Layer 2 of a small transformer language model trained on English Wikipedia (8 layers, counted from 0, width 64).
A neuron's activation on a vector x is SiLU(gate . x) times (in . x), where the dot is the dot product.

Input weights of the MLP neurons that the questions are about. A number n stands for n times 0.0054.
n15 gate: -33 12 2 6 4 26 18 -14 6 -51 20 -12 -48 14 0 4 24 -2 -22 -39 1 26 9 -14 -10 -27 -14 15 -8 -46 32 4 -5 73 7 -4 -45 12 -15 6 27 24 11 -1 -2 34 21 -32 -55 -27 -19 47 -32 -33 -20 -36 2 -19 -31 -18 -24 8 -18 -49
n67 gate: -18 7 -1 -19 1 33 10 -3 34 22 31 -33 -35 -45 49 -21 -16 1 -28 -9 4 -3 8 -1 14 5 7 -42 16 1 -4 -4 -39 20 -14 22 -66 20 37 -21 3 -52 -16 5 -1 1 -17 44 -49 18 -8 7 -14 1 -27 -18 15 -28 -37 13 15 9 16 -3
n74 gate: -13 24 -45 -8 5 29 13 15 -6 23 30 18 7 -4 -14 32 -22 10 7 13 14 -7 -25 20 8 11 -13 27 -6 32 3 24 -7 11 -4 32 4 -33 1 9 16 7 23 -16 -17 -2 14 -13 14 -22 -39 -19 1 44 18 41 12 34 2 19 -7 -8 -15 31
n138 gate: -10 25 -8 44 26 -47 27 2 54 -10 -18 20 -2 3 86 -5 -44 74 -17 26 -5 -55 -23 6 -21 -30 -9 -9 -24 24 2 6 6 2 -18 8 22 11 -2 -24 16 45 -43 -41 -26 -20 13 -37 -30 13 -5 8 -8 -8 -7 4 6 -47 24 17 -36 14 44 12
n149 gate: -18 28 21 -26 -14 -31 -36 6 12 9 -4 -21 35 -49 -5 30 21 -63 -31 -11 21 -14 4 -6 0 -1 -9 13 -25 27 -12 -3 -21 -8 3 -28 -42 24 -20 28 21 11 -35 20 11 19 3 -11 10 -3 -21 -1 -10 5 13 -9 7 -25 -20 27 -7 15 49 25
n157 gate: 20 18 -15 21 23 5 -36 13 42 -10 -28 -11 57 -7 30 -23 -7 7 71 7 3 -45 -16 -6 13 -35 23 -11 12 -22 31 -18 -5 -10 -29 29 15 26 -10 44 -11 0 8 39 31 -10 7 -40 15 -14 -14 -46 10 18 40 -75 -21 48 52 24 7 53 16 17
n191 gate: -33 4 -7 5 10 26 43 -4 -20 13 24 4 -10 15 36 45 -9 3 9 2 49 58 -16 48 -10 24 47 -35 7 22 -21 12 5 0 36 6 -33 -13 -3 -27 -6 1 -12 -7 -3 1 -29 -1 -17 23 -34 -11 19 20 10 -25 14 10 -9 15 41 -13 -11 8
n15 in: -1 -12 40 35 -9 -2 -9 -38 15 18 5 8 31 -47 17 5 -10 0 -3 18 10 40 7 37 -5 4 -8 -13 11 38 -1 -8 15 -8 5 22 -27 8 -32 -1 -20 30 -16 -37 -48 -11 -9 33 -15 11 -3 -4 -4 -10 38 19 -37 -40 11 0 -7 30 11 -12
n67 in: 18 17 -13 -4 36 14 3 28 22 18 -15 -9 -24 -9 42 14 -12 5 -16 -34 10 3 7 -5 39 -8 -11 -27 11 13 -23 -8 -34 42 -44 31 -25 3 18 -34 4 -35 4 3 -20 10 -33 -7 0 -5 -6 -1 34 17 -12 -3 3 8 -36 6 24 14 -17 -27
n74 in: -15 -5 -4 53 -4 4 3 7 15 48 29 -9 -10 3 24 -36 -8 14 -28 14 25 64 16 10 -9 19 7 -44 -6 -22 7 -94 1 1 -10 -2 -10 8 -5 19 17 -25 14 -28 1 45 -14 -28 -18 -8 19 10 -34 23 3 3 31 -23 -17 -18 11 2 4 -10
n138 in: 2 2 31 61 2 -15 -16 -12 -33 52 17 -20 -1 -14 16 -11 -7 -17 -12 -12 43 51 26 -14 -29 -23 -34 -11 -24 -50 2 6 -33 -57 -18 11 -4 -12 22 18 30 -19 -5 -16 13 61 -22 -18 -5 -13 -12 -51 13 -19 25 -6 -18 -31 -40 14 -9 37 -6 -9
n149 in: 9 -14 -23 6 9 26 -32 -28 -4 1 -39 -16 7 28 -39 -12 41 -41 4 -22 5 -24 -26 -3 19 47 9 20 -18 -10 31 9 22 36 -18 17 -4 17 -35 16 19 -20 65 -16 -39 1 12 25 -4 -19 -23 -1 -50 -7 19 20 -21 -34 1 7 -22 -26 -24 -2
n157 in: 49 6 -32 12 24 -6 -21 -24 0 1 -32 22 33 -1 7 30 -4 26 -3 27 12 -22 -3 -31 12 -2 -4 4 -5 37 30 0 -19 31 -6 -1 65 -55 -26 12 5 10 -29 -6 -9 23 -15 28 -9 47 -29 -4 -12 26 -12 15 -39 -14 16 3 30 12 7 35
n191 in: -26 -1 -23 -10 -12 17 1 -35 19 2 -5 23 -6 22 1 25 -13 -32 -31 -4 16 4 -14 -20 -24 -15 28 2 -25 -5 -11 14 -16 -33 -15 25 -32 29 -17 -8 -4 10 -8 -33 -24 5 15 6 50 19 -1 14 16 38 12 -3 -9 -35 4 56 11 -9 24 -10

Each question shows a token from some text and the vector x that enters the MLP there. A number n stands for n times 0.033.

"==\n": 24 -15 9 -14 7 -22 -52 63 24 -38 6 2 -5 39 10 2 51 19 -48 2 -24 -8 -8 -9 -9 -11 -20 -49 -3 38 16 17 9 -24 8 10 -10 -30 -4 32 -15 5 -4 -19 -15 -8 -27 22 -5 3 30 -16 -22 -14 -34 -12 52 24 -47 8 -19 6 18 28
Which neuron lights up most? n191

"2": -24 -39 -12 4 46 60 -26 4 23 -20 -17 19 -48 29 -4 -25 2 1 -1 17 -17 -10 -33 13 1 -33 5 -9 14 27 -3 9 -30 -6 50 46 11 -12 -4 -24 24 29 -47 -32 0 -23 0 6 39 3 -11 3 20 -1 13 60 21 4 -40 15 25 -12 -30 35
Which neuron lights up most? n191

" at": 25 -14 11 17 13 -11 -24 2 16 -3 16 -7 1 30 16 -40 32 -17 -40 -42 17 -36 33 8 -39 8 21 3 52 7 -15 -42 -7 -18 14 -11 18 -14 -24 1 7 -12 -33 -18 14 -19 7 11 -37 33 -3 -41 -8 -8 28 29 6 49 -26 39 21 -6 1 32
The most active neuron and its activation: n157, at about 0.12

"\n": 28 -28 -12 -14 6 -10 -43 18 -17 -69 -4 -5 -2 49 4 -19 13 5 -25 14 -19 -12 -3 11 -9 -13 -9 -40 -8 26 14 12 34 -37 6 16 -15 -23 1 29 30 8 -39 -18 -15 -9 12 -8 36 15 22 -34 -13 3 -36 16 58 35 -23 42 -12 -17 3 -22
The most active neuron and its activation: n15, at about 0.27

"l": 12 -2 -14 14 30 -3 -39 -1 -2 -21 49 51 -63 6 3 -7 7 -29 -4 -55 -41 29 -28 -13 -12 -7 -34 10 3 30 28 -7 -17 7 7 1 46 11 4 4 -6 -19 -36 -5 -11 -32 28 -32 28 12 -25 -20 -10 46 17 15 -1 17 -3 24 -8 -2 -62 -11
Which neuron lights up most? n138

".\n": 21 -18 -4 -24 7 -13 -38 39 -10 -35 5 -1 -10 54 -10 -2 18 43 -35 23 -26 -10 1 24 -17 -31 1 -45 -15 32 1 19 16 -31 42 18 -6 -25 -3 43 13 -13 -18 -14 -22 -12 12 9 12 6 26 -35 -22 -10 -24 -5 48 31 -45 12 -27 -3 22 -23
The most active neuron and its activation: n15, at about 0.15

" October": -13 -15 -8 19 22 33 -33 8 13 -43 6 -15 -28 -1 -40 1 22 -37 -16 0 -37 21 34 -6 -13 -36 14 -40 8 -8 9 43 -53 -13 22 -23 1 -4 6 4 -17 29 -27 9 -50 -19 4 32 24 -6 -38 -47 -16 5 -6 19 51 25 -28 4 45 17 -15 9
The three highest activations, in order: n191, n67, n157

"ble": 28 -26 -58 19 23 35 -40 -6 14 -9 63 30 -11 -12 -16 -3 10 30 2 -27 -11 3 -8 -8 -32 -15 -2 19 19 13 -4 -13 -24 -15 20 -17 42 41 16 18 49 3 -8 -5 -49 -11 -10 4 0 -22 -10 -22 -20 -12 -19 -1 39 41 -14 -15 -11 1 -6 1
The most active neuron and its activation: n74, at about 0.34

" more": 19 -34 14 3 34 50 -29 -3 27 9 28 -31 0 -18 -3 24 -19 -27 -28 -6 7 -4 -10 -27 -34 28 20 -26 11 -2 4 4 -6 -8 13 -22 5 23 22 39 37 17 -5 18 -16 -49 42 35 4 -31 -4 7 16 -9 -26 -8 11 55 -24 -39 33 9 14 -5
Which neuron lights up most? n138

" When": 15 -15 18 -23 16 -5 -21 2 34 -32 20 0 4 -10 -28 -11 7 -4 -40 10 -26 18 5 -11 -49 -8 -27 30 45 -4 15 -11 -39 4 34 16 26 -60 -8 1 -11 -16 -15 -15 -3 5 -9 0 -25 3 -32 -29 -45 -19 -23 21 23 57 -30 -8 -9 1 -3 -6
Which neuron lights up most? n191

" Ter": 37 -7 25 -33 25 -11 -51 13 8 -4 4 31 -11 3 -5 0 8 -41 1 27 12 19 33 0 -40 -71 0 -26 26 -17 5 11 -13 -14 44 9 28 10 20 -26 25 -41 -15 18 -1 -8 14 -9 49 26 -7 12 5 33 16 22 -3 32 9 3 -15 -41 -61 -12
The three highest activations, in order: n15, n149, n74

" theory": 17 -12 -14 -20 31 -28 8 35 -35 -37 54 -28 -8 5 -22 -24 9 35 -26 4 -23 26 -12 -39 -9 -18 26 -21 1 20 14 7 -13 -2 9 6 22 23 12 23 58 13 -14 7 -4 0 13 31 -23 -6 -24 -4 4 31 -21 37 25 52 -33 8 2 -4 -20 0
Which neuron lights up most? n149

"5": 11 -43 -11 6 20 51 -9 14 21 -2 19 9 -47 46 -30 -1 -2 -4 -25 -26 -18 46 6 -8 -26 -8 34 2 -3 9 -11 -25 -12 -5 37 29 15 -19 -8 4 22 41 -47 -8 -5 -58 24 60 38 7 -28 -19 -7 -21 -12 -4 15 20 -31 -10 17 8 -19 33
The two highest activations, in order: n191, n138